Layer 2 of a small transformer language model trained on English Wikipedia (13 layers, counted from 0, width 96).
A neuron's activation on a vector x is SiLU(gate . x) times (in . x), where the dot is the dot product.
The model reads these tokens: "ow" "ed" " by" " his" " team" "m" "ate" " She" "m" " K" "or" "or" "ia" " p" "us" "hed" " the" " p" "ace" "," " ex" "ch" "ang" "ing" " the" " lead" " p" "osition" " and" " str"

The vector x that enters this layer's MLP at each token. A number n stands for n times 0.017.
0 "ow": -18 -1 14 6 -10 35 24 -69 4 16 9 -16 3 -2 -33 7 -21 2 29 -43 25 17 29 45 1 0 -15 12 -26 -5 20 -9 4 -4 33 6 4 -32 -15 3 4 36 5 -34 -28 27 0 25 -18 -5 11 -69 -54 -21 -2 39 -18 -19 10 -31 18 -3 -26 -25 13 3 23 -48 8 -28 20 -18 -16 -6 -4 -31 -1 -15 -39 14 -17 21 -8 -31 -17 -23 -48 44 34 -16 -15 8 -19 -17 7 42
1 "ed": 10 9 16 14 -16 24 10 -17 -8 -18 15 14 -17 16 -16 -26 5 -3 -4 -12 55 38 8 -28 -37 16 -51 60 -24 15 -1 -26 -11 -7 56 -52 -35 29 28 24 0 26 25 -23 -21 -5 0 -7 -24 -3 -17 -39 -24 -6 -5 17 12 2 29 -32 11 -12 -46 16 -35 9 7 11 32 18 4 -9 14 -7 34 -26 30 -12 -12 12 6 40 25 -30 -16 -17 -3 41 12 -32 45 16 -27 12 18 21
2 " by": 0 -7 5 3 14 -4 3 1 -6 14 8 -9 -33 -15 -22 3 21 12 -17 -20 32 6 4 -14 -12 -22 -14 -13 16 -10 10 20 -26 2 19 21 -1 19 -54 17 31 15 2 34 25 -1 11 46 -1 -14 2 16 -50 19 5 19 13 47 32 -14 22 -21 -22 -1 -1 -59 6 26 -17 15 33 -9 -15 -30 -41 31 3 -15 44 -7 -31 44 -1 -8 -3 -38 -33 -23 5 -44 28 11 10 -9 13 -6
3 " his": -3 19 42 6 11 23 -12 14 -19 22 -5 -2 17 -4 -16 -7 25 4 10 0 5 -29 -11 -40 -52 14 -36 23 -23 57 9 12 -39 15 -5 16 27 -18 -5 -8 0 17 12 45 -34 -6 -24 19 2 34 43 7 -20 -22 16 -47 17 17 23 -15 4 -18 6 19 -18 -40 21 -23 -3 -35 9 -27 22 17 -71 -26 28 -22 27 -7 -11 -8 -19 33 -9 -51 11 50 9 -57 -1 21 -4 -28 6 -8
4 " team": 0 -11 -14 -11 -29 -9 -57 -53 -15 -11 17 -50 -29 -23 8 39 38 21 34 -13 16 -35 43 -24 -19 1 5 16 -30 36 17 7 -23 11 -7 33 31 37 -45 28 5 38 32 -11 -8 5 6 24 -10 -2 21 -62 22 -17 0 -8 -27 -3 -6 -29 21 -34 13 25 16 -18 -15 25 0 -34 -15 2 -7 -32 0 -32 35 12 31 -16 32 19 -19 76 0 -30 -11 -16 -7 12 -20 1 -7 4 13 1
5 "m": 1 -24 42 -14 10 -8 -43 4 16 13 18 4 -39 -29 5 -23 31 -17 13 -1 -21 -6 8 38 -14 -31 -38 31 -20 -17 -10 -4 20 -3 -3 -42 -18 -31 23 34 -15 28 -5 8 -6 19 -9 33 -10 -18 -5 -38 -31 -41 19 -14 -23 -6 -2 -21 27 -30 -50 -30 -11 2 -2 9 56 -23 55 15 12 -14 14 13 -15 1 -26 37 8 -5 18 -32 -3 44 40 20 22 7 18 1 -9 33 43 7
6 "ate": 10 36 17 -32 -32 -7 0 -57 25 2 22 0 2 3 -23 -23 -12 8 7 -3 39 10 25 31 26 23 -47 10 2 40 29 6 -19 -30 50 -16 -9 -21 27 -33 22 6 -19 -63 -17 3 -7 33 -18 6 -9 -60 -20 -31 12 30 -25 -1 2 -13 -8 2 -10 11 -29 -22 -20 -20 43 13 18 -11 -7 -3 4 3 -6 -26 10 2 -5 40 -11 18 -48 1 -56 -8 15 -20 58 -25 5 -14 1 27
7 " She": -69 -18 32 0 -7 10 4 -41 -18 3 10 71 0 -29 -1 25 2 13 -25 -13 24 -7 30 10 18 -14 15 29 4 -2 12 2 -13 6 -9 -1 8 16 15 -25 14 34 -23 46 2 -2 -6 -48 -13 -4 6 -19 -22 -19 23 50 5 -1 6 1 -4 14 -3 22 -6 -73 24 -16 -40 -11 -31 -30 19 28 -56 -6 11 37 29 -33 -1 16 -37 54 21 -20 -16 -2 23 -47 -23 14 -3 -17 38 -15
8 "m": -3 -23 43 -13 8 -10 -42 4 17 13 17 4 -38 -31 4 -24 32 -17 11 -2 -22 -2 9 37 -15 -30 -36 31 -19 -16 -10 -2 20 -4 -4 -40 -18 -31 22 37 -15 28 -6 5 -6 20 -9 31 -11 -18 -6 -37 -31 -42 21 -10 -22 -8 -2 -21 27 -30 -50 -31 -11 3 -2 7 58 -25 54 14 11 -14 14 13 -16 -1 -24 37 9 -5 16 -32 -3 45 40 18 24 9 20 2 -10 35 43 4
9 " K": -7 1 13 -18 3 13 -2 21 -16 1 -18 17 4 -14 -10 31 30 -1 14 -26 -7 2 37 -2 -8 -9 37 61 33 -4 -18 -5 60 -19 21 -15 -8 -12 -30 -7 -26 26 -4 25 10 5 -1 -58 7 -35 14 -8 25 -20 -2 38 -40 10 23 -25 -37 9 -15 11 -27 -45 -9 -36 -26 9 32 -19 6 15 1 17 27 22 5 -49 -16 15 -25 15 5 3 11 -8 -25 -10 -13 4 -30 10 22 6
10 "or": 3 9 44 -36 -3 -9 -12 -33 12 -25 4 47 -51 6 -16 9 10 14 8 -6 44 -3 51 -5 25 41 -41 30 8 11 2 -22 -24 -8 35 -16 5 -28 28 1 4 18 8 -37 -8 -18 33 -36 -30 17 7 -57 -13 8 5 -3 -11 -21 2 12 -36 -39 -33 -32 -37 7 7 30 -18 -27 21 11 -28 -5 45 -18 -36 -14 2 -7 18 -25 -14 -13 -24 1 3 -31 28 -24 48 -23 8 -1 10 -16
11 "or": 2 9 44 -35 -3 -8 -12 -34 12 -25 4 48 -50 7 -16 8 11 15 8 -7 44 -3 52 -5 26 41 -41 29 9 11 3 -23 -23 -9 35 -17 4 -28 28 2 3 18 8 -38 -8 -18 34 -35 -30 16 5 -58 -12 6 4 -3 -12 -20 2 12 -37 -39 -33 -32 -37 6 7 30 -18 -26 21 11 -28 -5 45 -17 -35 -14 3 -6 18 -24 -14 -13 -25 1 3 -32 27 -24 49 -23 8 0 11 -16
12 "ia": -20 -15 19 31 16 -7 19 -43 14 10 -16 12 -21 -18 12 -26 28 25 16 23 16 -1 84 -4 29 4 -42 15 15 -3 -1 2 1 -6 55 -11 7 -3 -36 -16 25 3 -2 -15 -5 -3 21 -8 -24 12 6 2 9 -21 -51 25 14 14 -47 3 -19 -23 2 29 -24 -22 -36 15 54 -15 12 20 76 -42 -8 2 -9 47 -4 -45 21 27 -34 10 -38 -5 -7 12 -2 9 52 0 19 -13 26 27
13 " p": 25 13 11 -39 64 -5 2 15 15 27 6 -38 4 -45 -11 32 22 2 26 -3 -3 26 35 7 -58 -21 -5 -24 -24 47 -39 -2 17 -8 7 -18 -36 8 -17 55 -22 28 -14 -35 -32 15 -30 -8 23 -80 -10 -44 12 -42 -3 -35 14 14 8 -17 -31 -14 16 -20 5 -3 -36 24 12 -46 9 -3 -12 26 28 13 34 -30 -10 -22 -17 0 -3 -43 11 -13 35 -16 21 -3 1 6 15 9 -12 -29
14 "us": -2 -17 35 -18 37 -7 27 -42 56 4 12 -1 9 14 -15 -14 19 27 21 42 57 31 32 -16 -34 11 -43 3 12 -2 -8 -3 -5 -31 55 -23 -44 36 -37 -21 -19 8 5 -34 29 18 32 -6 -44 34 -23 -2 -6 -15 11 -1 2 -14 -1 27 -15 -28 0 -17 -45 6 1 -20 16 3 40 23 -2 5 -26 26 -28 1 -28 -21 2 -19 -15 -7 -30 28 -21 -24 6 13 25 15 14 -17 -25 -1
15 "hed": 19 7 13 31 -34 21 5 -10 -12 -25 13 14 -12 32 15 13 -3 -6 3 -15 34 2 5 -37 2 4 -20 29 7 20 25 -24 -24 -15 57 -22 -27 4 49 21 0 24 -1 -38 8 -10 -32 -21 -9 38 -29 -43 8 -22 -3 -14 23 -8 -4 -2 22 11 -39 34 -26 33 -5 24 40 4 23 4 0 0 2 -3 61 -22 -32 -24 2 45 -19 -70 13 -22 12 27 25 -40 21 10 -28 35 13 -15
16 " the": 28 -5 45 -5 2 -7 -11 20 -29 -1 -56 11 -18 -21 -23 -28 38 -14 9 -19 29 14 -29 5 -29 -11 -23 19 4 20 6 -12 -25 -16 2 -3 13 -8 8 45 5 -1 19 7 -4 14 18 38 -32 -31 -18 14 -14 -14 -13 -30 25 52 17 -22 -6 -1 -10 -1 7 5 -15 -7 -2 -15 8 -21 33 24 -26 -29 5 -36 38 -17 -28 -6 -44 -12 -24 -44 22 8 17 -8 52 24 17 -3 -9 -1
17 " p": 24 14 11 -38 65 -4 3 12 14 26 6 -40 5 -46 -11 35 22 3 23 -3 -2 25 36 7 -59 -22 -7 -24 -23 47 -39 -3 19 -7 6 -18 -34 9 -15 53 -21 29 -17 -35 -33 14 -31 -8 23 -79 -10 -44 12 -40 -3 -36 13 15 8 -17 -32 -13 17 -23 5 -2 -34 26 12 -46 9 -5 -9 25 28 15 32 -31 -11 -20 -17 0 -2 -41 12 -14 36 -15 21 -1 1 7 14 7 -12 -30
18 "ace": 23 -2 9 10 -26 -7 -9 -38 35 -14 6 8 8 42 -21 -4 -5 -6 -18 -5 52 -11 54 35 -14 7 -24 -15 -15 -57 16 7 -25 -45 45 -22 -7 -30 -29 -13 -12 9 -27 -17 9 34 23 35 -28 -26 -26 -12 6 -27 -26 29 13 -10 -23 25 -1 6 5 5 -51 -30 -22 -19 -4 19 0 29 -3 -17 -22 -24 -10 -40 13 -19 -23 14 6 -22 -2 -18 -38 -15 -21 -3 75 -11 -3 -14 -13 55
19 ",": 1 5 -13 -3 -6 8 -21 4 13 -11 -2 -43 -39 16 -3 -24 38 25 12 -11 0 27 32 -13 -16 4 -20 -2 -26 1 -5 1 -15 4 19 -5 6 0 19 -20 -10 10 19 7 -2 19 -6 -20 -33 42 -35 -24 0 -20 17 9 5 57 40 -20 18 -27 5 3 -16 -41 6 21 -68 -13 -17 5 -53 -27 -73 3 -46 -14 -2 -12 -15 18 -4 1 -1 -11 0 13 48 21 28 7 -10 1 3 21
20 " ex": 37 -8 0 -31 47 2 -18 23 1 12 23 1 -16 -27 -15 -52 -13 -14 4 -4 9 3 6 -75 -30 45 -13 -9 -1 20 -10 24 13 8 16 -21 -12 -4 -41 24 -24 4 28 -12 1 19 -31 -20 -29 -21 18 -36 17 -18 12 16 37 14 12 15 18 31 -29 -67 19 -16 -54 -17 49 30 -50 2 -31 -4 -3 6 -12 -19 47 -55 -13 -23 -18 14 -1 -7 20 14 20 -14 11 -19 1 15 -34 27
21 "ch": -8 -7 54 32 -25 7 5 7 45 -17 -22 5 -43 28 -18 18 -23 13 8 25 -10 -16 37 -45 10 -12 -26 11 7 -31 -8 -31 17 -12 17 -37 -29 -40 -17 21 -42 23 7 6 17 11 -15 -4 -39 31 -14 -51 3 -29 24 41 24 -39 -20 -13 5 -12 -32 -39 -27 6 5 1 32 7 0 -2 -7 -31 -28 -30 5 -23 -45 -2 4 21 -25 -32 -16 17 25 -44 -4 -9 -8 11 -16 -2 -8 -12
22 "ang": -29 -12 10 12 -22 -28 47 -27 9 -5 2 34 -19 -13 23 13 1 -3 9 -25 12 -3 51 -54 27 -13 3 8 5 -28 21 -30 -3 -5 57 -20 -21 -38 -11 1 -17 40 33 7 -1 35 48 -22 -37 28 -10 -4 10 5 -4 38 23 -22 20 28 -26 14 11 -23 25 -6 8 -7 25 -12 57 -51 39 -5 2 0 -13 -11 -16 -6 2 13 -42 -65 2 7 -22 -4 20 7 6 5 3 -5 19 -1
23 "ing": -1 21 24 -9 -2 17 4 -43 20 -12 4 1 -30 8 -37 -13 4 24 9 3 55 -1 38 -3 -2 12 -8 14 0 6 16 -11 -11 -4 58 -35 -13 -32 15 5 -8 15 5 -34 6 14 5 51 -21 2 -19 -55 -10 -24 -10 7 -13 6 -11 -5 -6 -6 -13 -16 -55 4 26 30 51 -2 28 -28 36 -31 63 9 23 0 12 -20 -27 50 0 -45 2 -17 -2 4 27 -64 42 23 -16 -8 2 18
24 " the": 22 -1 47 -2 4 -11 -14 14 -33 -3 -53 7 -16 -19 -19 -20 35 -10 8 -17 32 21 -23 7 -34 -7 -26 17 4 14 5 -13 -23 -12 -3 -3 16 -13 15 48 0 -3 19 7 -8 14 19 35 -32 -24 -19 19 -13 -13 -14 -32 23 54 21 -22 -15 4 -10 -7 10 2 -11 -5 5 -10 8 -24 39 25 -32 -21 3 -31 32 -19 -29 -5 -44 -6 -21 -47 22 3 18 -7 49 24 16 -5 -10 4
25 " lead": 46 -1 16 11 10 -2 -16 10 -18 -12 29 -39 3 -21 -9 -21 -21 3 -17 23 13 1 2 -58 -75 68 27 26 -26 -7 -10 38 11 -6 21 30 -11 9 -30 -12 -40 19 73 -39 -6 -15 -8 12 -26 10 37 -44 15 -30 11 -25 -31 15 -13 -1 8 -20 3 -26 29 2 -51 -28 -17 12 -18 -10 4 -25 -9 6 46 -6 1 -35 21 13 -19 20 18 -42 3 28 23 -19 27 19 -1 -1 9 7
26 " p": 21 15 12 -36 67 -4 3 11 11 27 9 -40 6 -44 -9 37 20 2 24 -2 0 26 37 8 -60 -22 -8 -24 -25 43 -39 -5 18 -6 3 -18 -32 6 -12 53 -23 29 -16 -33 -35 14 -30 -7 22 -76 -10 -43 13 -37 -3 -36 12 18 11 -18 -36 -10 18 -23 4 -6 -30 27 14 -44 9 -6 -8 25 27 17 33 -29 -11 -19 -19 -1 -1 -41 14 -15 37 -16 21 0 0 7 14 7 -13 -30
27 "osition": -7 -10 1 -27 -64 1 -17 -55 -23 -8 28 -24 3 47 -24 9 30 3 8 -5 16 -44 16 24 -34 7 -49 24 -11 10 -4 -28 -37 7 56 -17 32 40 -23 0 -18 26 5 -38 2 3 23 36 11 25 8 -26 35 5 -26 -28 -20 -9 23 6 -4 -40 4 25 -16 33 11 32 0 -16 12 -11 -5 27 14 -12 -5 -5 -25 50 26 8 4 -13 4 -63 -2 -42 6 -16 20 11 7 21 -19 2
28 " and": 2 25 -10 -24 6 -24 -52 4 15 -3 -20 -33 -41 -20 -6 -30 3 21 -1 -27 16 -9 -19 16 -29 -31 -27 14 2 -9 6 16 -19 -13 3 22 -5 -20 21 -8 10 -1 11 28 1 33 12 11 13 -22 -10 -32 -22 -14 -25 42 10 50 31 -18 -13 -26 21 -12 -14 -60 20 33 1 -6 28 -24 -38 -6 -30 19 -31 -1 -30 -12 -30 29 2 4 -5 -33 -4 -55 29 -10 44 2 -7 2 14 11
29 " str": 10 13 62 -20 13 -13 -43 44 11 15 7 -49 -19 26 -9 23 -1 -7 2 -51 20 19 -17 -17 -9 -6 -4 -48 13 0 -23 -6 3 11 28 -38 65 25 -25 -2 16 7 -22 6 -17 13 -36 -13 39 15 6 -35 -20 -17 35 -7 -56 18 9 5 5 20 12 -10 26 -11 -3 41 5 30 16 1 -27 -3 92 -31 0 -26 -31 25 6 -16 6 -29 -17 7 31 21 11 -30 23 -12 1 26 8 -1

Each question shows the input weights of one neuron of the MLP. A number n stands for n times 0.0099.

n17 gate: 23 -40 -13 43 -13 -31 -13 13 -29 1 -6 18 -28 40 19 27 -6 -20 -16 -2 9 1 11 21 -3 4 -7 -38 2 9 12 0 -9 15 -40 19 -4 -11 -20 -12 -9 3 -38 28 -5 -27 2 -38 -8 -23 -11 -16 12 5 -9 4 -25 19 9 25 -7 -18 -9 59 20 11 -8 -2 -15 32 -70 -19 0 -21 16 -10 -7 -12 -8 -16 -20 -6 -35 -11 -23 -12 -16 -1 -37 -49 -7 20 17 -22 -22 26
n17 in: 19 16 15 -12 0 24 -23 -4 28 7 -17 -16 -33 36 -2 2 -36 15 32 23 21 12 14 -8 21 -19 3 7 -26 17 -38 22 7 -10 25 -2 -20 -25 2 -30 21 10 -16 8 4 10 -5 -6 -3 37 -45 29 7 13 21 16 7 -48 1 26 2 6 -36 -34 18 -3 -19 15 0 8 6 -23 7 -10 4 29 15 -40 27 25 -6 18 -7 11 13 3 3 23 -45 -22 20 0 -36 -20 -15 -4
It fires most on token 18 "ace"

n63 gate: -18 43 -26 -46 19 1 -31 24 39 -7 -29 -21 -33 23 19 -46 21 27 2 -21 10 -22 -14 20 6 25 4 -44 -1 -18 -21 -28 13 -14 -6 7 9 37 -18 -47 18 -27 21 28 -8 -28 -30 1 22 -40 -1 10 -22 -24 -1 -4 33 9 -18 -19 -4 -18 30 1 -1 -16 9 -28 -4 -14 -8 -9 -11 4 -25 14 11 -46 -12 9 -22 8 -8 -1 10 -27 11 -4 19 -35 15 13 -1 -33 20 3
n63 in: 6 42 -11 13 33 2 -22 -23 9 -6 -33 1 -25 10 -4 -22 22 -47 20 -7 12 -23 8 7 15 -14 -18 -6 -14 1 13 -6 -47 -1 16 6 10 -52 6 -11 17 14 -14 9 11 -14 10 -28 -11 -6 -4 -5 14 -20 -20 2 35 30 3 2 -16 9 16 -26 -20 -42 33 2 -4 -11 2 -9 -27 -33 1 33 1 4 16 -9 30 -1 -28 45 -37 5 7 -24 -1 -4 10 -17 15 35 26 -33
On which two tokens does it fire most, strongest first? 28 " and", 19 ","

n184 gate: 0 19 -11 19 19 -26 41 -4 -9 1 -18 -19 -22 -29 -5 5 -57 4 24 -49 -21 46 -8 31 -13 -5 5 29 -18 5 28 -18 -20 -5 -2 3 13 17 20 -17 17 -17 -30 -15 31 -4 25 55 19 -31 4 -3 -11 7 15 -32 13 -21 1 -2 1 7 7 35 -13 -2 46 -7 -12 10 26 -1 21 40 26 -21 -18 14 8 -10 -21 9 5 13 41 43 0 27 -7 -24 -21 7 2 -18 -8 -14
n184 in: 16 15 1 21 5 -22 8 -18 -18 6 -25 11 -53 -35 -35 -1 -35 21 -6 -53 12 35 9 50 -12 -8 5 20 -3 7 30 -22 -30 21 9 -8 -7 10 -4 -9 -4 -24 -31 -28 2 11 -18 23 11 -33 6 -16 1 -14 2 -50 0 -18 23 -25 11 -20 3 28 0 -11 38 18 -13 18 37 9 12 30 9 -32 -28 2 13 -12 -4 4 -2 -7 32 36 1 29 7 -11 -5 15 19 7 -11 -17
On which two tokens does it fire most, strongest first? 0 "ow", 23 "ing"

n13 gate: -35 38 13 -6 -9 -5 -6 -7 -36 1 -44 7 -4 -13 11 -4 3 10 20 -6 6 31 28 -4 -6 -18 5 15 -23 15 60 -47 29 4 -42 -2 16 -1 -36 -23 0 19 -8 39 34 -49 6 21 16 22 19 -13 -17 24 -8 -38 47 -36 4 8 -14 30 -12 -36 -9 21 17 -10 30 9 -26 -28 7 -12 -24 -45 -49 39 -9 12 27 -11 41 21 15 -21 -34 -3 -24 -28 -20 -6 18 -15 17 21
n13 in: 16 14 -1 -5 10 -13 11 12 5 25 21 -9 -17 40 7 -4 -28 -36 1 23 -3 6 -29 7 -3 -2 18 -24 1 15 -55 46 -43 38 32 6 17 -25 41 2 25 29 6 7 -38 12 2 -12 -12 -20 1 35 -4 -9 -5 30 -42 56 1 -51 8 -3 11 22 34 -17 -24 19 -1 -2 -16 4 10 5 -5 19 44 -8 -10 15 -40 1 -51 -27 -7 10 37 1 7 -2 -16 1 -18 -23 5 -5
Its three highest activations, in order, are on tokens 3 " his", 14 "us", 18 "ace"

n157 gate: -9 25 -14 -8 -4 27 7 -8 1 -22 -16 -8 -11 1 -30 25 -4 -5 -10 -25 33 -2 23 28 -3 3 -17 4 -34 10 -28 -11 5 10 1 24 -35 -26 10 19 11 -9 -10 3 24 -19 24 12 -12 0 22 38 16 -31 3 -35 10 -24 -32 43 5 -40 5 -27 -5 -24 -67 -64 -1 10 -26 -29 15 5 20 -27 3 3 -5 3 28 14 25 -7 -2 11 14 25 -45 33 -6 22 -19 -1 24 30
n157 in: 21 -16 33 -18 10 16 10 -16 -15 -6 -26 21 -9 6 -11 1 30 23 -19 -8 42 -1 -17 -7 27 16 -58 -21 1 16 -7 18 -10 -6 -19 49 17 -32 28 -28 -23 21 -5 15 31 -5 -23 -1 -8 -31 -4 16 2 -22 31 27 15 -59 -1 0 -34 6 25 39 15 20 -18 -44 3 22 -12 -10 38 -1 24 18 19 -33 -60 -15 19 -19 11 -4 1 33 10 1 -22 25 45 15 -8 -44 4 -1
On which token does it fire most, and how strongly? 18 "ace", at about 1.2

n144 gate: 22 -33 -26 -12 1 24 -4 -23 1 -24 0 38 -52 -16 21 11 14 7 -4 -32 -4 -16 -2 17 4 16 37 -16 -6 -2 -17 33 1 -58 -14 1 -34 16 -1 26 15 19 -15 2 -1 19 18 -8 -1 24 19 42 13 33 -29 -10 11 13 14 12 9 8 32 4 28 -6 -27 26 -31 16 4 -35 -23 3 -25 -17 10 -34 -17 32 36 -6 25 35 15 44 -8 -9 -11 -10 22 27 -1 -31 -28 16
n144 in: 36 -21 -8 16 6 13 -5 -27 -7 47 14 -6 -10 55 2 -5 -27 -64 10 23 -54 15 14 -30 -30 -36 -5 15 -1 6 6 18 -13 -8 6 -32 2 -22 -3 11 -1 -33 -25 8 -2 -6 -44 16 12 -19 -8 -11 22 1 8 25 -16 -5 8 -1 -30 -45 -6 25 -13 -11 -27 -1 -6 -6 1 -20 13 -17 16 -22 14 15 -14 -8 6 -4 -11 18 -6 -17 -16 -25 28 22 14 5 34 4 13 -38
It fires most on token 4 " team"

n166 gate: 6 -3 25 -4 -2 -21 38 -6 -32 -39 -32 -46 8 -4 34 -4 28 -45 23 5 7 -11 25 18 8 -2 -8 -9 24 17 8 4 27 16 -12 42 -25 -10 22 -18 19 15 -41 29 14 -14 29 9 -3 28 -2 11 -12 -14 32 43 20 -1 -11 9 36 8 35 1 -7 20 -21 7 14 -40 -9 -23 57 24 8 -40 -7 13 -20 8 -1 15 1 11 -43 -7 0 10 22 -6 -7 -29 5 -26 -18 -16
n166 in: 32 -36 -15 -1 -37 3 -4 -34 -7 3 -37 -44 20 -8 46 -16 -11 -44 14 -23 23 5 21 -20 9 14 26 24 8 -11 -17 29 -8 14 -6 26 -38 -10 3 -3 14 49 14 4 24 8 -31 -10 1 13 -45 30 45 -12 57 16 34 -5 -6 -5 -25 9 -17 -6 -18 13 -21 16 -6 -14 -30 -13 50 20 9 9 -12 19 15 34 1 16 2 29 10 0 -7 -7 43 1 3 9 12 -10 20 -9
It fires most on token 22 "ang"

n165 gate: 7 16 17 -3 39 2 -13 3 -19 7 7 -29 -2 -5 19 14 27 -15 4 -13 -4 -29 -11 10 11 -17 -16 -18 1 -33 49 -32 11 9 -18 -3 39 31 20 -24 -50 -5 -20 25 2 -10 -19 27 5 -10 7 -4 -58 19 11 32 -4 6 -35 -17 -18 -24 -40 -1 -4 32 16 -25 30 -14 -21 5 27 12 20 10 14 35 4 18 -3 24 -3 21 -17 12 -20 -18 -11 24 11 24 16 -23 -40 3
n165 in: 8 -16 -19 24 11 27 -14 37 -28 -22 5 -9 -19 9 -24 3 6 1 7 8 -2 -7 10 10 -5 -16 -13 -29 12 -18 -12 7 -28 18 5 -5 7 5 38 -44 -30 -27 9 30 17 26 -22 12 -4 1 9 -36 -18 -29 4 32 -5 20 -2 -27 -10 -19 -22 5 4 15 23 -17 -18 -38 -20 25 26 36 8 -15 -6 5 -24 5 -20 12 12 -18 -7 -17 -16 -17 10 42 6 8 -6 7 28 27
On which two tokens does it fire most, strongest first? 5 "m", 8 "m"

n182 gate: -10 -10 22 1 17 1 9 9 -55 1 -8 -2 -20 9 -9 48 -14 -5 -2 -6 11 8 -37 -21 13 7 0 -11 1 -3 16 11 27 -27 2 -31 -46 -24 35 -11 -3 -36 -3 -10 67 -7 -24 -12 25 16 19 5 36 -9 -1 -4 3 18 9 -8 22 -28 -3 3 -10 -13 7 -39 19 -16 -5 -6 -22 -58 -6 -10 5 6 -42 -10 45 -1 -33 11 15 41 -4 1 -16 5 -10 -2 10 9 -11 -13
n182 in: -16 13 9 -19 12 -6 36 32 -16 -3 -45 -8 -2 -4 25 24 5 -3 13 41 49 15 28 -6 35 -1 -13 -30 -5 -33 11 -2 27 -2 27 11 -43 -21 31 0 -26 14 4 -22 43 -10 -5 -19 21 17 14 6 42 7 23 -13 2 -7 -10 -3 -8 -22 12 -23 8 -28 -23 -1 14 -16 6 -8 19 -23 27 6 -2 20 -23 -1 -12 16 -14 22 16 31 36 18 -46 5 20 0 -14 -25 -40 -5
On which token does it fire most, and how strongly? 21 "ch", at about 1.8

n99 gate: 36 -11 -9 -35 -2 -38 -11 -20 27 8 -3 -3 -16 14 -32 -1 -6 -10 16 5 -15 -3 -23 -8 -5 -49 -21 -17 8 -10 9 -21 -5 -27 -8 -37 1 54 27 -24 27 -13 -3 -7 24 -2 -14 -11 -9 -20 -28 18 -12 -39 -21 11 -6 -51 -13 22 6 23 18 -6 -8 35 -5 -17 -23 17 -12 -11 -18 37 4 -6 -37 51 1 6 22 25 21 1 -18 5 -22 27 29 -7 16 -9 8 5 -49 -21
n99 in: -9 -12 -21 5 -12 -19 15 -30 19 13 -9 -3 8 1 -15 15 -6 19 -3 31 12 -12 -7 6 -47 -25 -21 -9 -25 -33 -7 -9 -3 -24 -16 -30 -8 28 20 -23 -5 -1 -12 3 -3 7 -26 7 -4 -19 -47 12 -37 -31 -4 -4 -21 -48 -16 5 1 16 14 6 4 -10 -10 4 -5 31 22 -31 -16 23 -2 10 -42 31 56 17 18 -2 15 -19 -6 1 -23 17 3 -34 17 0 -2 -52 -37 4
It fires most on token 14 "us"

n86 gate: -29 1 -9 -2 11 -8 -20 16 -35 15 -25 -13 20 1 19 -17 -6 23 19 -1 -19 4 -20 3 5 -21 -24 -24 25 44 17 -20 9 4 -2 -22 -60 -9 11 -40 -8 -16 -24 1 -2 -37 3 9 -7 -1 33 39 3 -5 -34 2 66 -15 -11 -1 -34 -11 37 20 -10 1 -18 -19 -24 -21 -5 -8 -13 32 -9 40 -9 19 -6 24 37 -18 2 11 -16 21 3 -9 -19 -26 5 20 15 -15 34 -4
n86 in: 24 -12 9 14 -8 -15 13 -33 24 -23 23 -18 -18 -28 44 4 -8 -10 13 1 -2 2 13 -17 -6 -8 4 17 2 -36 -12 45 11 1 11 7 28 20 -4 34 30 16 -27 13 10 18 -3 45 26 -14 -19 -36 -5 -7 -5 -14 -11 -4 17 7 7 41 -38 19 -13 9 32 -23 16 13 -44 -25 8 -3 11 -40 -4 -22 -4 -15 -15 -6 -17 24 -20 -20 -17 -25 -22 -1 -2 -66 -25 30 -12 3
On which token does it fire most, and how strongly? 19 ",", at about 0.19

n28 gate: 44 -29 -80 -37 27 26 -35 19 38 19 -5 6 -8 29 37 16 9 3 -28 15 14 19 -39 24 -21 15 8 -13 16 15 -9 -18 -5 55 6 31 22 -16 -20 -9 27 -2 -11 27 -33 34 -15 2 8 19 13 -5 21 30 25 -12 16 -8 31 -23 1 13 -56 44 9 -21 17 38 12 18 8 7 39 -2 15 -16 54 18 62 10 -68 -10 -40 -2 -31 -19 -27 -39 10 12 -24 -45 -27 5 -17 13
n28 in: 12 7 -7 6 -58 -17 26 3 -1 8 2 11 -44 -23 -6 8 -37 10 -4 9 30 -13 -33 -58 -17 11 15 -3 32 30 -24 -12 2 -5 9 11 -13 4 -40 -3 30 52 12 19 19 30 5 13 29 -2 5 -7 14 21 -8 -21 -17 16 -59 12 48 -10 -26 51 -7 14 -33 -34 -56 15 8 -7 -27 -3 -43 -18 13 19 -9 -54 32 -33 -21 -34 67 39 -39 29 -14 2 -29 -20 -27 15 40 -18
On which token does it fire most, and how strongly? 4 " team", at about 0.84

n44 gate: 1 -8 -35 0 -11 1 -6 -42 12 -1 -3 24 15 2 3 -6 19 -8 16 27 11 -16 -45 -3 34 -10 9 -26 -22 22 -8 5 62 -2 -35 7 -2 10 -16 9 -9 13 -35 0 -48 -18 12 -2 0 17 23 10 -20 19 -13 20 41 4 25 16 6 6 -15 3 -15 30 18 14 -5 43 -15 -2 5 -34 -20 -8 -2 -28 16 4 -7 13 6 -24 -16 -17 -4 -9 4 -5 -15 42 16 -12 -23 -23
n44 in: -5 -5 22 17 -22 13 -2 14 33 6 30 17 23 -17 -2 -18 -31 6 32 -31 -3 10 29 -4 6 -13 -32 11 -42 -1 6 17 -41 -23 8 24 5 -11 3 25 39 -12 15 -32 -11 -1 20 -26 5 -14 -13 21 8 23 10 -4 6 27 -16 -17 -10 -25 8 6 23 -9 1 -9 -11 -10 0 6 -15 13 33 18 24 1 -1 -25 -6 -13 10 11 -1 11 31 8 -2 23 3 8 -4 14 -41 13
It fires most on token 9 " K"

n172 gate: -28 18 -55 8 -26 51 -6 6 22 -29 29 20 26 3 -10 15 6 42 -36 9 -30 5 -17 24 -38 -42 26 -2 10 -8 6 10 1 -9 5 -16 -16 -22 -16 36 32 26 -1 -13 10 -13 -16 32 26 12 3 -29 12 39 -2 1 -2 20 -11 -30 30 1 7 22 -8 21 -26 22 -21 10 12 13 -15 -9 -10 -14 33 5 2 17 45 -26 21 12 -37 32 -22 25 1 -29 36 -19 11 7 -35 0
n172 in: 33 -24 30 3 43 5 -23 7 -7 1 -30 21 -33 -21 -9 0 8 1 42 -2 3 7 -9 -12 7 13 -22 17 -9 46 -6 11 4 16 -24 -12 -1 20 15 -41 -38 -30 21 -30 -29 12 18 -25 -21 -8 9 20 -2 -9 -6 18 -20 4 46 37 -25 -28 -8 7 -21 9 -10 -20 -4 -9 2 -14 4 -3 12 -4 15 18 16 7 -8 36 -9 -2 9 -21 35 -27 -25 11 -25 41 22 1 5 14
It fires most on token 1 "ed"